Layer 10 of a small transformer language model trained on English Wikipedia (15 layers, counted from 0, width 128).
A neuron's activation on a vector x is SiLU(gate . x) times (in . x), where the dot is the dot product.
The model reads these tokens: " Chicago" "," " and" " Palm" "er" " quickly" " sold" " I" "ma" "gin" "ation" " to" " William" " Ham"

The vector x that enters this layer's MLP at each token. A number n stands for (n - 128) times 0.037.
0 " Chicago": 119, 142, 122, 120, 115, 8, 134, 111, 147, 121, 141, 96, 188, 110, 132, 120, 120, 133, 97, 139, 173, 107, 157, 113, 138, 126, 135, 134, 123, 130, 126, 80, 115, 95, 108, 93, 118, 144, 127, 148, 126, 139, 124, 133, 79, 87, 132, 108, 146, 124, 135, 92, 148, 131, 145, 120, 109, 137, 128, 130, 72, 165, 107, 140, 128, 120, 115, 131, 151, 109, 153, 99, 96, 124, 137, 111, 124, 127, 141, 117, 140, 104, 137, 149, 134, 128, 143, 123, 154, 141, 131, 154, 132, 146, 140, 129, 133, 111, 115, 113, 70, 147, 139, 132, 93, 161, 120, 122, 136, 112, 126, 154, 120, 130, 119, 142, 158, 109, 138, 128, 128, 128, 143, 150, 139, 142, 100, 140
1 ",": 115, 148, 112, 116, 122, 18, 99, 124, 133, 108, 129, 94, 136, 120, 113, 129, 128, 123, 78, 129, 152, 126, 137, 114, 134, 131, 126, 138, 105, 147, 143, 98, 95, 95, 127, 108, 130, 130, 125, 137, 141, 119, 118, 134, 95, 106, 127, 117, 126, 108, 124, 130, 132, 131, 153, 127, 94, 117, 136, 99, 54, 150, 80, 130, 130, 137, 119, 121, 138, 117, 153, 119, 109, 125, 118, 111, 129, 128, 150, 124, 156, 124, 135, 134, 128, 144, 137, 116, 136, 141, 138, 113, 131, 131, 111, 128, 127, 142, 104, 105, 90, 186, 123, 160, 100, 159, 108, 124, 124, 137, 114, 141, 134, 146, 137, 147, 154, 98, 145, 137, 131, 149, 157, 159, 136, 153, 113, 154
2 " and": 130, 144, 107, 124, 121, 17, 104, 136, 134, 117, 118, 103, 141, 120, 122, 137, 130, 120, 88, 132, 150, 134, 143, 114, 125, 142, 124, 148, 104, 147, 135, 104, 119, 105, 150, 113, 131, 138, 115, 143, 148, 130, 114, 143, 101, 95, 133, 119, 140, 121, 117, 117, 125, 128, 140, 128, 107, 119, 128, 96, 55, 150, 115, 137, 125, 119, 120, 124, 141, 127, 153, 119, 107, 127, 121, 105, 123, 115, 142, 129, 143, 124, 123, 118, 137, 149, 138, 131, 139, 139, 125, 121, 127, 124, 110, 129, 131, 135, 115, 111, 109, 208, 127, 150, 99, 160, 119, 126, 121, 130, 120, 140, 142, 151, 130, 142, 163, 107, 145, 132, 120, 144, 149, 162, 146, 155, 120, 149
3 " Palm": 164, 128, 123, 139, 123, 59, 174, 127, 115, 104, 103, 142, 137, 116, 112, 114, 118, 107, 114, 107, 134, 147, 151, 165, 143, 121, 119, 160, 77, 111, 122, 51, 168, 120, 151, 94, 71, 139, 137, 155, 121, 140, 123, 150, 97, 134, 133, 129, 154, 163, 102, 90, 101, 113, 124, 135, 158, 158, 129, 152, 117, 122, 126, 119, 133, 167, 149, 109, 165, 115, 94, 109, 101, 129, 131, 107, 115, 143, 102, 147, 115, 51, 133, 121, 136, 129, 151, 129, 120, 154, 81, 125, 123, 156, 150, 143, 142, 99, 145, 152, 103, 115, 141, 115, 132, 159, 135, 71, 128, 126, 132, 127, 135, 141, 173, 175, 161, 152, 104, 126, 59, 136, 97, 160, 164, 146, 141, 152
4 "er": 140, 125, 92, 141, 118, 70, 141, 144, 129, 111, 132, 94, 185, 113, 131, 129, 106, 125, 185, 155, 55, 133, 97, 131, 140, 162, 106, 137, 132, 132, 137, 55, 144, 135, 126, 102, 126, 123, 113, 156, 87, 139, 170, 127, 133, 125, 154, 139, 132, 160, 105, 112, 143, 140, 130, 121, 131, 136, 114, 112, 86, 136, 91, 130, 123, 103, 113, 151, 126, 106, 142, 115, 82, 90, 144, 112, 135, 121, 165, 155, 121, 95, 100, 123, 144, 109, 152, 94, 117, 151, 89, 160, 137, 116, 155, 91, 215, 93, 135, 122, 135, 115, 123, 132, 156, 137, 109, 113, 154, 114, 88, 133, 101, 95, 124, 180, 97, 130, 97, 101, 127, 81, 85, 156, 110, 122, 144, 116
5 " quickly": 115, 125, 92, 102, 85, 73, 140, 136, 188, 122, 110, 89, 90, 123, 138, 156, 168, 97, 127, 149, 153, 135, 164, 127, 98, 150, 137, 163, 93, 107, 89, 90, 130, 134, 197, 102, 146, 121, 96, 170, 132, 113, 119, 137, 110, 115, 152, 123, 130, 124, 164, 104, 142, 132, 147, 91, 146, 132, 123, 76, 92, 132, 159, 107, 134, 99, 115, 172, 159, 113, 158, 111, 114, 104, 130, 108, 111, 111, 111, 121, 116, 89, 103, 149, 126, 158, 111, 119, 155, 129, 139, 157, 125, 173, 119, 132, 101, 124, 99, 100, 154, 179, 156, 105, 117, 160, 110, 153, 129, 88, 156, 118, 116, 135, 101, 161, 82, 144, 124, 159, 142, 112, 110, 120, 119, 95, 121, 120
6 " sold": 120, 151, 160, 138, 97, 36, 106, 123, 126, 120, 142, 104, 91, 115, 133, 144, 160, 132, 124, 97, 123, 151, 148, 132, 69, 97, 147, 141, 119, 163, 79, 121, 140, 127, 185, 74, 147, 146, 128, 120, 153, 125, 104, 136, 113, 158, 153, 146, 148, 102, 129, 133, 113, 89, 154, 75, 122, 140, 109, 133, 96, 147, 164, 123, 120, 106, 137, 135, 124, 97, 122, 107, 87, 103, 105, 113, 108, 141, 170, 130, 160, 88, 127, 133, 111, 132, 143, 140, 118, 104, 156, 157, 130, 133, 130, 162, 126, 124, 120, 165, 130, 148, 139, 94, 89, 178, 158, 127, 110, 149, 178, 165, 116, 144, 126, 157, 144, 153, 107, 130, 117, 98, 138, 127, 131, 99, 150, 128
7 " I": 106, 154, 121, 139, 122, 58, 142, 129, 118, 153, 119, 89, 117, 141, 157, 102, 124, 88, 165, 36, 155, 147, 155, 115, 166, 120, 153, 93, 118, 82, 113, 94, 127, 114, 102, 96, 98, 191, 133, 108, 97, 155, 86, 190, 128, 112, 133, 102, 135, 138, 153, 75, 107, 115, 139, 90, 122, 133, 109, 133, 129, 184, 130, 137, 127, 133, 173, 134, 124, 143, 135, 103, 124, 139, 132, 95, 95, 105, 102, 95, 87, 129, 120, 160, 123, 127, 112, 115, 77, 123, 149, 146, 92, 112, 118, 146, 135, 129, 126, 174, 121, 162, 136, 148, 115, 144, 147, 113, 120, 138, 138, 134, 147, 133, 150, 175, 105, 156, 110, 105, 130, 143, 123, 179, 136, 109, 156, 143
8 "ma": 166, 151, 147, 108, 132, 118, 190, 116, 115, 126, 140, 103, 128, 122, 141, 138, 71, 144, 149, 149, 125, 122, 98, 118, 144, 137, 154, 95, 143, 140, 146, 148, 180, 79, 152, 98, 106, 157, 146, 159, 91, 148, 135, 113, 92, 130, 147, 124, 132, 169, 135, 86, 77, 96, 147, 103, 136, 121, 107, 161, 118, 157, 175, 114, 146, 136, 125, 158, 188, 136, 109, 128, 130, 169, 121, 121, 146, 148, 76, 150, 93, 118, 146, 131, 159, 145, 140, 133, 98, 131, 83, 138, 75, 98, 98, 100, 89, 79, 107, 181, 121, 133, 142, 130, 122, 90, 149, 89, 145, 131, 105, 157, 124, 205, 154, 174, 142, 150, 82, 126, 108, 141, 118, 165, 124, 142, 100, 115
9 "gin": 163, 121, 121, 59, 95, 116, 138, 119, 118, 138, 84, 126, 169, 135, 137, 141, 120, 149, 198, 140, 87, 146, 112, 136, 90, 129, 90, 145, 152, 151, 134, 129, 154, 106, 132, 122, 173, 146, 134, 152, 109, 147, 136, 127, 113, 109, 156, 140, 151, 150, 103, 100, 117, 127, 160, 98, 126, 134, 155, 167, 120, 131, 149, 80, 113, 157, 113, 151, 158, 82, 158, 159, 151, 91, 115, 95, 75, 162, 111, 133, 130, 105, 142, 118, 136, 144, 210, 117, 135, 110, 75, 170, 128, 119, 125, 98, 137, 91, 141, 122, 124, 113, 121, 65, 149, 122, 138, 96, 146, 112, 116, 171, 143, 88, 160, 154, 145, 134, 74, 128, 118, 119, 106, 139, 89, 81, 83, 142
10 "ation": 150, 108, 104, 134, 117, 18, 152, 119, 108, 144, 81, 114, 92, 134, 115, 151, 153, 113, 168, 124, 125, 133, 119, 123, 97, 126, 138, 140, 143, 102, 110, 99, 129, 151, 125, 112, 174, 134, 152, 156, 133, 137, 139, 143, 133, 133, 144, 122, 166, 133, 143, 144, 120, 137, 104, 129, 116, 123, 128, 89, 107, 164, 146, 105, 127, 131, 132, 125, 163, 92, 150, 106, 102, 104, 149, 100, 112, 99, 133, 155, 119, 115, 119, 169, 105, 148, 149, 122, 125, 91, 108, 173, 124, 131, 122, 116, 169, 124, 138, 143, 132, 93, 126, 112, 152, 112, 176, 110, 100, 116, 115, 146, 154, 91, 64, 131, 154, 122, 124, 144, 82, 149, 108, 124, 117, 96, 164, 120
11 " to": 128, 152, 107, 130, 121, 31, 66, 119, 106, 127, 138, 87, 136, 126, 154, 158, 141, 89, 142, 109, 134, 114, 144, 134, 120, 132, 155, 123, 136, 113, 121, 111, 144, 160, 145, 130, 154, 124, 147, 122, 138, 154, 151, 130, 119, 116, 134, 135, 140, 94, 116, 109, 123, 132, 121, 96, 98, 127, 118, 115, 90, 165, 152, 140, 131, 152, 148, 139, 139, 154, 144, 128, 107, 105, 131, 84, 118, 99, 144, 132, 107, 118, 117, 142, 129, 121, 134, 124, 171, 108, 106, 110, 118, 126, 127, 128, 160, 160, 112, 146, 135, 205, 127, 112, 145, 148, 127, 116, 91, 116, 128, 140, 132, 161, 164, 128, 136, 68, 122, 105, 96, 169, 134, 138, 136, 127, 137, 139
12 " William": 125, 125, 125, 113, 83, 18, 132, 120, 132, 128, 127, 118, 146, 108, 135, 145, 90, 110, 137, 131, 146, 115, 160, 148, 133, 118, 134, 144, 117, 147, 102, 113, 144, 113, 130, 86, 131, 172, 149, 126, 128, 148, 144, 114, 129, 125, 137, 143, 148, 146, 111, 78, 89, 135, 153, 110, 128, 133, 100, 140, 86, 124, 110, 111, 149, 141, 139, 123, 126, 133, 113, 96, 102, 121, 119, 97, 136, 122, 129, 60, 70, 90, 139, 136, 120, 120, 133, 137, 144, 121, 125, 177, 110, 121, 137, 113, 149, 106, 115, 114, 111, 124, 143, 157, 108, 145, 99, 97, 160, 136, 112, 156, 149, 138, 115, 163, 142, 111, 131, 125, 113, 120, 149, 144, 164, 118, 152, 160
13 " Ham": 150, 131, 141, 135, 90, 94, 164, 117, 116, 150, 93, 128, 91, 103, 156, 160, 131, 124, 113, 133, 102, 152, 139, 155, 114, 128, 133, 139, 99, 128, 108, 74, 139, 144, 111, 105, 71, 157, 113, 106, 125, 115, 130, 181, 87, 128, 167, 123, 167, 132, 146, 100, 129, 153, 93, 113, 157, 112, 125, 146, 97, 142, 137, 133, 131, 136, 116, 145, 161, 149, 154, 104, 122, 111, 119, 139, 99, 128, 118, 72, 148, 63, 152, 149, 134, 164, 145, 149, 106, 123, 110, 153, 107, 132, 152, 128, 89, 106, 123, 119, 134, 83, 165, 133, 166, 147, 121, 56, 156, 126, 111, 144, 121, 144, 208, 148, 106, 104, 160, 125, 139, 134, 81, 165, 135, 124, 123, 139

Each question shows the input weights of one neuron of the MLP. A number n stands for (n - 128) times 0.0037.

n146 gate: 165, 143, 141, 129, 114, 139, 113, 129, 91, 124, 109, 137, 159, 132, 121, 119, 140, 149, 90, 106, 108, 106, 166, 98, 138, 161, 114, 103, 116, 135, 122, 171, 109, 96, 155, 112, 145, 93, 112, 122, 125, 132, 127, 148, 112, 144, 126, 144, 90, 152, 175, 142, 128, 105, 66, 108, 171, 91, 196, 127, 157, 152, 85, 138, 145, 99, 151, 118, 135, 151, 129, 136, 106, 99, 173, 99, 73, 107, 153, 153, 141, 152, 130, 117, 113, 140, 149, 112, 124, 143, 132, 93, 144, 133, 140, 124, 122, 121, 143, 90, 114, 122, 124, 141, 113, 169, 118, 89, 129, 164, 123, 166, 108, 145, 106, 137, 108, 184, 106, 124, 142, 105, 161, 120, 104, 154, 141, 115
n146 in: 143, 135, 100, 144, 157, 118, 137, 109, 151, 147, 129, 102, 141, 107, 134, 103, 127, 158, 141, 108, 153, 129, 123, 145, 108, 129, 132, 99, 137, 113, 144, 111, 151, 137, 124, 153, 90, 118, 166, 149, 124, 95, 147, 126, 127, 122, 95, 87, 141, 162, 60, 131, 141, 122, 141, 127, 146, 132, 148, 139, 124, 117, 119, 148, 139, 100, 142, 124, 138, 105, 140, 115, 97, 80, 114, 166, 93, 138, 117, 128, 138, 132, 112, 60, 64, 127, 176, 126, 159, 134, 104, 116, 106, 121, 149, 100, 117, 153, 123, 98, 93, 98, 84, 151, 122, 95, 148, 128, 136, 124, 149, 114, 135, 106, 144, 138, 127, 168, 113, 52, 91, 134, 157, 154, 148, 119, 117, 96
On which token does it fire most, and how strongly? 5 " quickly", at about 0.3

n67 gate: 120, 141, 143, 112, 122, 132, 73, 77, 158, 132, 108, 132, 124, 118, 138, 132, 124, 111, 125, 139, 114, 114, 192, 129, 116, 161, 145, 145, 109, 120, 152, 103, 120, 79, 122, 131, 167, 106, 109, 137, 87, 134, 153, 157, 91, 137, 157, 109, 97, 129, 126, 152, 147, 142, 121, 114, 188, 137, 134, 112, 129, 168, 136, 90, 109, 98, 126, 124, 176, 105, 129, 152, 118, 135, 94, 119, 90, 115, 144, 108, 126, 156, 129, 145, 151, 135, 132, 140, 146, 132, 165, 122, 158, 91, 147, 131, 147, 124, 153, 120, 105, 123, 65, 136, 78, 148, 137, 160, 82, 140, 141, 113, 97, 120, 85, 121, 120, 106, 139, 150, 113, 106, 119, 126, 106, 182, 95, 103
n67 in: 120, 106, 155, 158, 129, 134, 97, 177, 125, 104, 148, 118, 130, 140, 135, 132, 92, 185, 155, 115, 90, 135, 170, 121, 122, 90, 167, 172, 176, 134, 88, 105, 145, 118, 148, 97, 139, 111, 128, 129, 113, 150, 134, 108, 117, 93, 110, 166, 166, 156, 101, 129, 141, 135, 89, 134, 120, 107, 142, 173, 118, 163, 107, 150, 134, 94, 100, 114, 110, 132, 120, 148, 127, 138, 104, 146, 100, 154, 121, 111, 164, 126, 138, 127, 126, 153, 124, 203, 149, 147, 155, 139, 104, 127, 117, 107, 110, 147, 121, 148, 155, 174, 136, 134, 133, 117, 94, 146, 98, 99, 155, 133, 135, 166, 107, 115, 135, 154, 108, 111, 139, 191, 116, 137, 144, 76, 123, 107
On which three tokens does it fire most, strongest first? 6 " sold", 2 " and", 3 " Palm"

n53 gate: 109, 109, 98, 117, 183, 119, 149, 144, 104, 148, 147, 153, 109, 114, 114, 159, 87, 127, 87, 147, 150, 115, 124, 80, 156, 127, 136, 127, 107, 153, 182, 153, 78, 145, 81, 142, 76, 140, 138, 130, 112, 94, 150, 138, 119, 68, 109, 124, 126, 83, 109, 120, 153, 142, 124, 193, 123, 173, 123, 109, 126, 107, 150, 110, 166, 126, 90, 83, 96, 119, 139, 150, 147, 113, 167, 155, 168, 138, 126, 121, 128, 152, 178, 133, 139, 173, 114, 120, 137, 109, 127, 140, 161, 171, 120, 121, 115, 111, 105, 82, 70, 157, 117, 175, 80, 137, 142, 157, 112, 133, 146, 160, 165, 110, 114, 94, 146, 87, 109, 151, 116, 95, 171, 129, 131, 121, 139, 153
n53 in: 84, 191, 145, 133, 141, 121, 126, 88, 107, 120, 106, 107, 118, 110, 45, 169, 89, 136, 112, 93, 159, 116, 176, 107, 66, 120, 157, 124, 108, 160, 117, 105, 123, 125, 138, 116, 165, 143, 86, 126, 135, 124, 192, 106, 107, 114, 89, 167, 130, 113, 101, 79, 106, 125, 150, 139, 122, 168, 109, 120, 107, 158, 103, 172, 184, 140, 166, 117, 118, 123, 124, 105, 135, 169, 127, 139, 91, 141, 101, 156, 126, 147, 169, 134, 113, 155, 120, 138, 198, 142, 130, 107, 112, 117, 147, 139, 144, 143, 131, 88, 129, 109, 167, 109, 105, 139, 131, 140, 122, 116, 121, 90, 169, 148, 130, 143, 164, 89, 121, 73, 159, 125, 149, 118, 171, 184, 103, 155
On which three tokens does it fire most, strongest first? 1 ",", 0 " Chicago", 2 " and"

n166 gate: 89, 112, 99, 93, 120, 114, 109, 141, 119, 105, 146, 144, 115, 139, 114, 140, 104, 92, 87, 132, 110, 113, 137, 143, 130, 139, 113, 85, 118, 160, 157, 148, 106, 108, 121, 120, 149, 145, 165, 102, 108, 123, 170, 121, 127, 124, 143, 104, 121, 73, 154, 107, 117, 140, 140, 169, 136, 146, 129, 165, 143, 146, 132, 81, 107, 127, 147, 145, 159, 168, 70, 140, 144, 112, 108, 79, 117, 117, 149, 162, 127, 116, 138, 82, 119, 155, 88, 171, 167, 106, 171, 109, 126, 173, 138, 129, 92, 160, 127, 145, 135, 148, 118, 153, 95, 102, 135, 142, 104, 171, 104, 139, 108, 110, 124, 102, 166, 162, 146, 142, 71, 113, 104, 156, 132, 126, 114, 129
n166 in: 123, 130, 159, 100, 122, 115, 127, 113, 99, 131, 137, 120, 142, 139, 145, 119, 176, 145, 139, 94, 177, 142, 105, 168, 159, 108, 138, 164, 134, 97, 125, 140, 152, 110, 82, 149, 126, 124, 117, 140, 155, 109, 179, 177, 139, 154, 128, 116, 138, 150, 42, 131, 115, 153, 145, 96, 140, 131, 135, 131, 133, 139, 134, 98, 109, 185, 134, 91, 151, 142, 107, 114, 79, 131, 160, 86, 114, 113, 162, 116, 103, 118, 145, 141, 130, 101, 127, 108, 91, 177, 163, 125, 101, 116, 159, 110, 72, 110, 124, 145, 84, 98, 120, 139, 128, 163, 135, 168, 120, 120, 153, 136, 136, 119, 121, 150, 134, 119, 74, 165, 136, 124, 108, 121, 78, 80, 123, 127
Which token does this neuron like most? 12 " William"

n102 gate: 89, 139, 121, 145, 123, 130, 124, 140, 126, 125, 119, 114, 105, 166, 120, 136, 147, 100, 110, 73, 149, 142, 79, 112, 113, 146, 133, 122, 91, 117, 127, 152, 101, 96, 114, 124, 150, 168, 123, 100, 96, 114, 154, 142, 103, 94, 109, 141, 127, 126, 77, 122, 113, 155, 193, 147, 142, 143, 107, 167, 129, 126, 123, 132, 136, 165, 120, 105, 148, 125, 145, 121, 111, 118, 128, 80, 129, 120, 127, 115, 148, 125, 172, 134, 99, 122, 94, 93, 143, 102, 136, 145, 122, 140, 134, 101, 126, 144, 119, 125, 140, 124, 116, 171, 114, 110, 140, 128, 159, 101, 185, 140, 95, 110, 115, 92, 120, 150, 115, 127, 79, 98, 154, 155, 172, 109, 121, 123
n102 in: 135, 103, 135, 110, 149, 146, 146, 106, 109, 133, 166, 131, 135, 156, 168, 148, 152, 140, 133, 109, 121, 115, 157, 102, 122, 142, 142, 138, 107, 147, 131, 146, 149, 129, 135, 114, 146, 134, 161, 139, 102, 139, 152, 141, 141, 124, 126, 95, 100, 150, 119, 138, 147, 141, 161, 148, 113, 146, 85, 146, 105, 109, 122, 157, 125, 148, 55, 141, 170, 105, 127, 100, 71, 130, 142, 119, 130, 127, 110, 81, 119, 150, 150, 133, 135, 111, 119, 130, 131, 122, 111, 140, 114, 113, 126, 147, 150, 103, 144, 131, 133, 135, 97, 169, 107, 148, 138, 124, 130, 121, 133, 87, 93, 88, 116, 147, 83, 121, 133, 167, 117, 116, 127, 136, 175, 170, 167, 158
On which token does it fire most, and how strongly? 12 " William", at about 1.1

n144 gate: 108, 123, 124, 141, 98, 161, 104, 130, 128, 151, 133, 155, 131, 144, 109, 137, 124, 113, 154, 150, 101, 126, 110, 140, 145, 164, 100, 166, 153, 152, 150, 139, 81, 96, 138, 101, 152, 142, 138, 102, 126, 102, 146, 96, 122, 99, 127, 114, 106, 126, 167, 142, 159, 148, 182, 144, 135, 116, 101, 160, 120, 155, 109, 123, 119, 120, 88, 122, 119, 104, 146, 120, 157, 151, 170, 122, 158, 148, 181, 180, 170, 152, 108, 154, 147, 138, 123, 126, 153, 138, 98, 156, 158, 106, 110, 162, 138, 127, 123, 171, 139, 97, 85, 162, 179, 89, 147, 135, 167, 149, 132, 155, 107, 137, 122, 132, 147, 170, 154, 121, 133, 119, 112, 187, 144, 101, 171, 116
n144 in: 101, 157, 161, 141, 129, 104, 134, 141, 92, 120, 140, 132, 167, 136, 104, 117, 168, 117, 126, 135, 128, 138, 115, 98, 127, 163, 82, 146, 116, 123, 96, 166, 49, 151, 170, 110, 127, 129, 145, 140, 131, 128, 144, 128, 172, 101, 114, 84, 109, 105, 162, 191, 155, 122, 155, 168, 166, 162, 94, 115, 139, 144, 88, 120, 115, 118, 136, 77, 133, 146, 144, 127, 135, 149, 143, 136, 186, 159, 161, 125, 129, 171, 152, 139, 114, 136, 173, 138, 92, 139, 129, 146, 157, 126, 137, 102, 144, 138, 146, 159, 97, 122, 174, 108, 129, 132, 131, 146, 106, 122, 124, 145, 110, 132, 128, 128, 125, 104, 147, 126, 97, 108, 170, 169, 140, 143, 135, 129
On which two tokens does it fire most, strongest first? 13 " Ham", 5 " quickly"

n8 gate: 142, 172, 173, 111, 164, 156, 114, 137, 135, 126, 155, 127, 82, 83, 140, 118, 80, 188, 114, 113, 142, 188, 120, 116, 121, 153, 128, 79, 121, 157, 137, 157, 174, 125, 127, 125, 131, 102, 153, 124, 101, 191, 103, 88, 145, 127, 108, 129, 114, 142, 161, 130, 109, 159, 145, 154, 132, 124, 130, 157, 121, 106, 165, 112, 135, 150, 89, 172, 120, 101, 123, 133, 147, 117, 104, 147, 146, 126, 150, 191, 135, 155, 136, 99, 136, 162, 98, 145, 110, 139, 124, 122, 132, 123, 98, 124, 114, 137, 124, 126, 109, 144, 101, 160, 90, 103, 128, 147, 159, 156, 137, 129, 166, 125, 114, 150, 170, 108, 94, 99, 126, 161, 176, 110, 149, 125, 102, 108
n8 in: 152, 122, 131, 130, 111, 132, 106, 137, 95, 98, 135, 123, 132, 119, 121, 97, 145, 110, 130, 153, 165, 130, 152, 106, 137, 128, 53, 116, 119, 117, 126, 117, 69, 91, 89, 152, 102, 151, 133, 100, 127, 101, 140, 117, 105, 184, 104, 144, 149, 123, 122, 143, 114, 163, 157, 114, 138, 75, 140, 119, 123, 167, 130, 153, 159, 146, 119, 133, 130, 106, 111, 133, 77, 127, 123, 190, 128, 107, 136, 119, 103, 158, 100, 81, 144, 120, 102, 168, 145, 131, 108, 93, 116, 105, 159, 154, 113, 133, 153, 202, 116, 145, 155, 120, 140, 135, 74, 120, 165, 165, 83, 126, 146, 129, 144, 132, 113, 139, 145, 167, 130, 88, 149, 111, 134, 112, 71, 126
Which token does this neuron like most? 10 "ation"

n62 gate: 103, 85, 155, 161, 129, 137, 94, 121, 128, 161, 111, 148, 125, 126, 142, 180, 87, 126, 83, 140, 152, 114, 128, 129, 118, 118, 98, 111, 116, 117, 82, 137, 95, 97, 127, 143, 145, 112, 145, 141, 99, 152, 94, 121, 121, 91, 166, 89, 100, 103, 114, 140, 136, 139, 126, 145, 79, 155, 85, 134, 133, 92, 137, 174, 152, 103, 127, 158, 157, 121, 125, 139, 111, 140, 157, 95, 119, 144, 91, 128, 169, 118, 133, 98, 122, 114, 160, 149, 140, 120, 121, 148, 136, 126, 132, 139, 151, 116, 99, 135, 157, 118, 133, 127, 116, 80, 136, 138, 141, 145, 136, 134, 122, 130, 114, 166, 146, 148, 138, 120, 116, 153, 131, 170, 143, 149, 106, 137
n62 in: 83, 100, 141, 134, 150, 124, 105, 123, 70, 99, 103, 159, 124, 171, 61, 171, 121, 141, 126, 174, 124, 89, 124, 88, 141, 157, 140, 97, 108, 135, 140, 146, 128, 152, 158, 109, 135, 97, 114, 133, 127, 127, 135, 135, 155, 106, 155, 119, 154, 153, 97, 152, 138, 128, 121, 114, 140, 104, 116, 135, 102, 140, 137, 110, 124, 98, 114, 133, 145, 118, 138, 127, 138, 174, 120, 136, 157, 161, 147, 179, 138, 177, 158, 144, 131, 160, 170, 120, 117, 115, 137, 105, 172, 115, 149, 122, 133, 129, 141, 114, 96, 123, 111, 137, 112, 144, 100, 132, 144, 132, 137, 166, 177, 104, 120, 143, 154, 110, 142, 91, 135, 155, 134, 163, 198, 132, 170, 120
Which token does this neuron like most? 2 " and"

n216 gate: 126, 114, 147, 113, 84, 97, 129, 115, 109, 96, 133, 136, 97, 122, 97, 142, 124, 112, 158, 129, 148, 140, 104, 176, 137, 94, 132, 103, 76, 123, 120, 105, 129, 145, 144, 160, 116, 121, 107, 139, 108, 144, 122, 136, 151, 158, 121, 116, 159, 145, 148, 106, 115, 207, 136, 170, 123, 124, 130, 130, 126, 171, 152, 136, 150, 91, 151, 147, 138, 104, 109, 94, 158, 138, 128, 130, 130, 115, 104, 89, 142, 128, 127, 171, 193, 132, 134, 143, 125, 127, 98, 113, 156, 182, 169, 116, 159, 143, 114, 138, 140, 101, 136, 115, 115, 129, 114, 155, 146, 126, 159, 146, 113, 88, 114, 129, 88, 134, 132, 119, 153, 135, 125, 132, 133, 137, 166, 114
n216 in: 128, 109, 101, 149, 151, 106, 147, 133, 119, 166, 121, 89, 131, 190, 124, 167, 114, 133, 123, 122, 148, 136, 69, 166, 116, 93, 147, 124, 143, 131, 131, 144, 135, 123, 103, 75, 143, 160, 137, 120, 114, 129, 136, 155, 119, 107, 128, 147, 96, 105, 137, 121, 119, 172, 110, 160, 125, 115, 126, 134, 106, 152, 130, 135, 127, 131, 148, 94, 143, 149, 142, 101, 133, 140, 154, 111, 121, 191, 126, 164, 141, 141, 115, 140, 144, 128, 96, 117, 156, 106, 154, 104, 130, 103, 106, 146, 122, 112, 118, 149, 123, 164, 132, 139, 178, 154, 127, 82, 133, 113, 130, 122, 115, 177, 150, 141, 121, 164, 146, 174, 127, 133, 118, 135, 104, 125, 135, 143
On which token does it fire most, and how strongly? 13 " Ham", at about 1.5

n180 gate: 108, 120, 113, 151, 142, 164, 104, 119, 106, 114, 101, 124, 87, 149, 153, 161, 134, 132, 81, 86, 105, 105, 153, 164, 152, 122, 126, 130, 145, 152, 166, 141, 127, 130, 116, 158, 145, 110, 154, 98, 156, 159, 94, 129, 110, 121, 122, 117, 144, 113, 142, 142, 160, 133, 123, 124, 157, 93, 135, 126, 133, 140, 139, 173, 156, 117, 72, 78, 87, 170, 90, 124, 110, 147, 111, 81, 117, 124, 139, 115, 136, 204, 150, 121, 147, 100, 91, 154, 105, 139, 167, 100, 160, 124, 120, 142, 92, 137, 97, 120, 123, 147, 106, 168, 99, 166, 108, 91, 72, 138, 146, 150, 111, 117, 143, 107, 139, 120, 96, 157, 105, 99, 132, 132, 111, 133, 118, 133
n180 in: 171, 122, 115, 157, 124, 133, 107, 100, 153, 110, 162, 107, 113, 120, 116, 104, 111, 112, 140, 129, 89, 154, 124, 79, 157, 153, 89, 114, 149, 103, 135, 135, 90, 112, 157, 153, 110, 147, 133, 119, 113, 132, 131, 128, 94, 129, 161, 113, 148, 86, 155, 145, 164, 135, 135, 88, 175, 122, 97, 126, 142, 159, 139, 112, 95, 189, 153, 139, 143, 128, 111, 128, 133, 152, 180, 155, 151, 123, 95, 149, 114, 143, 155, 111, 102, 116, 127, 114, 107, 132, 128, 90, 72, 133, 104, 94, 173, 119, 158, 117, 127, 122, 154, 124, 108, 144, 126, 102, 121, 95, 164, 133, 108, 129, 160, 112, 99, 122, 151, 95, 129, 148, 154, 124, 165, 144, 104, 81
Which token does this neuron like most? 12 " William"

n248 gate: 152, 132, 145, 112, 112, 120, 169, 167, 116, 129, 131, 116, 108, 163, 96, 118, 165, 143, 155, 139, 123, 144, 149, 88, 156, 152, 129, 131, 158, 147, 130, 131, 106, 109, 133, 106, 139, 125, 106, 138, 85, 88, 158, 125, 133, 136, 102, 146, 140, 132, 142, 156, 106, 147, 113, 146, 140, 111, 98, 138, 110, 78, 123, 147, 177, 136, 123, 92, 138, 112, 95, 83, 137, 136, 136, 117, 130, 115, 132, 120, 119, 90, 132, 88, 148, 118, 99, 172, 115, 152, 148, 125, 146, 129, 117, 100, 81, 159, 79, 112, 108, 119, 109, 157, 114, 137, 164, 123, 113, 104, 127, 139, 131, 115, 90, 94, 116, 134, 86, 96, 127, 152, 114, 130, 131, 111, 174, 117
n248 in: 111, 107, 126, 162, 136, 140, 147, 123, 130, 101, 110, 125, 123, 137, 150, 178, 150, 123, 119, 156, 110, 115, 132, 150, 138, 88, 107, 157, 87, 151, 140, 118, 119, 128, 134, 145, 98, 141, 123, 114, 146, 151, 95, 146, 96, 119, 153, 110, 105, 117, 98, 138, 102, 113, 124, 141, 117, 98, 125, 100, 111, 158, 113, 143, 124, 197, 105, 151, 107, 114, 126, 164, 97, 135, 128, 125, 152, 151, 131, 137, 120, 134, 128, 149, 117, 127, 127, 116, 176, 152, 136, 147, 136, 98, 131, 123, 145, 133, 130, 140, 145, 102, 154, 143, 160, 152, 128, 149, 119, 156, 138, 135, 150, 157, 132, 134, 124, 171, 165, 108, 84, 155, 161, 151, 150, 145, 92, 156
On which three tokens does it fire most, strongest first? 9 "gin", 12 " William", 7 " I"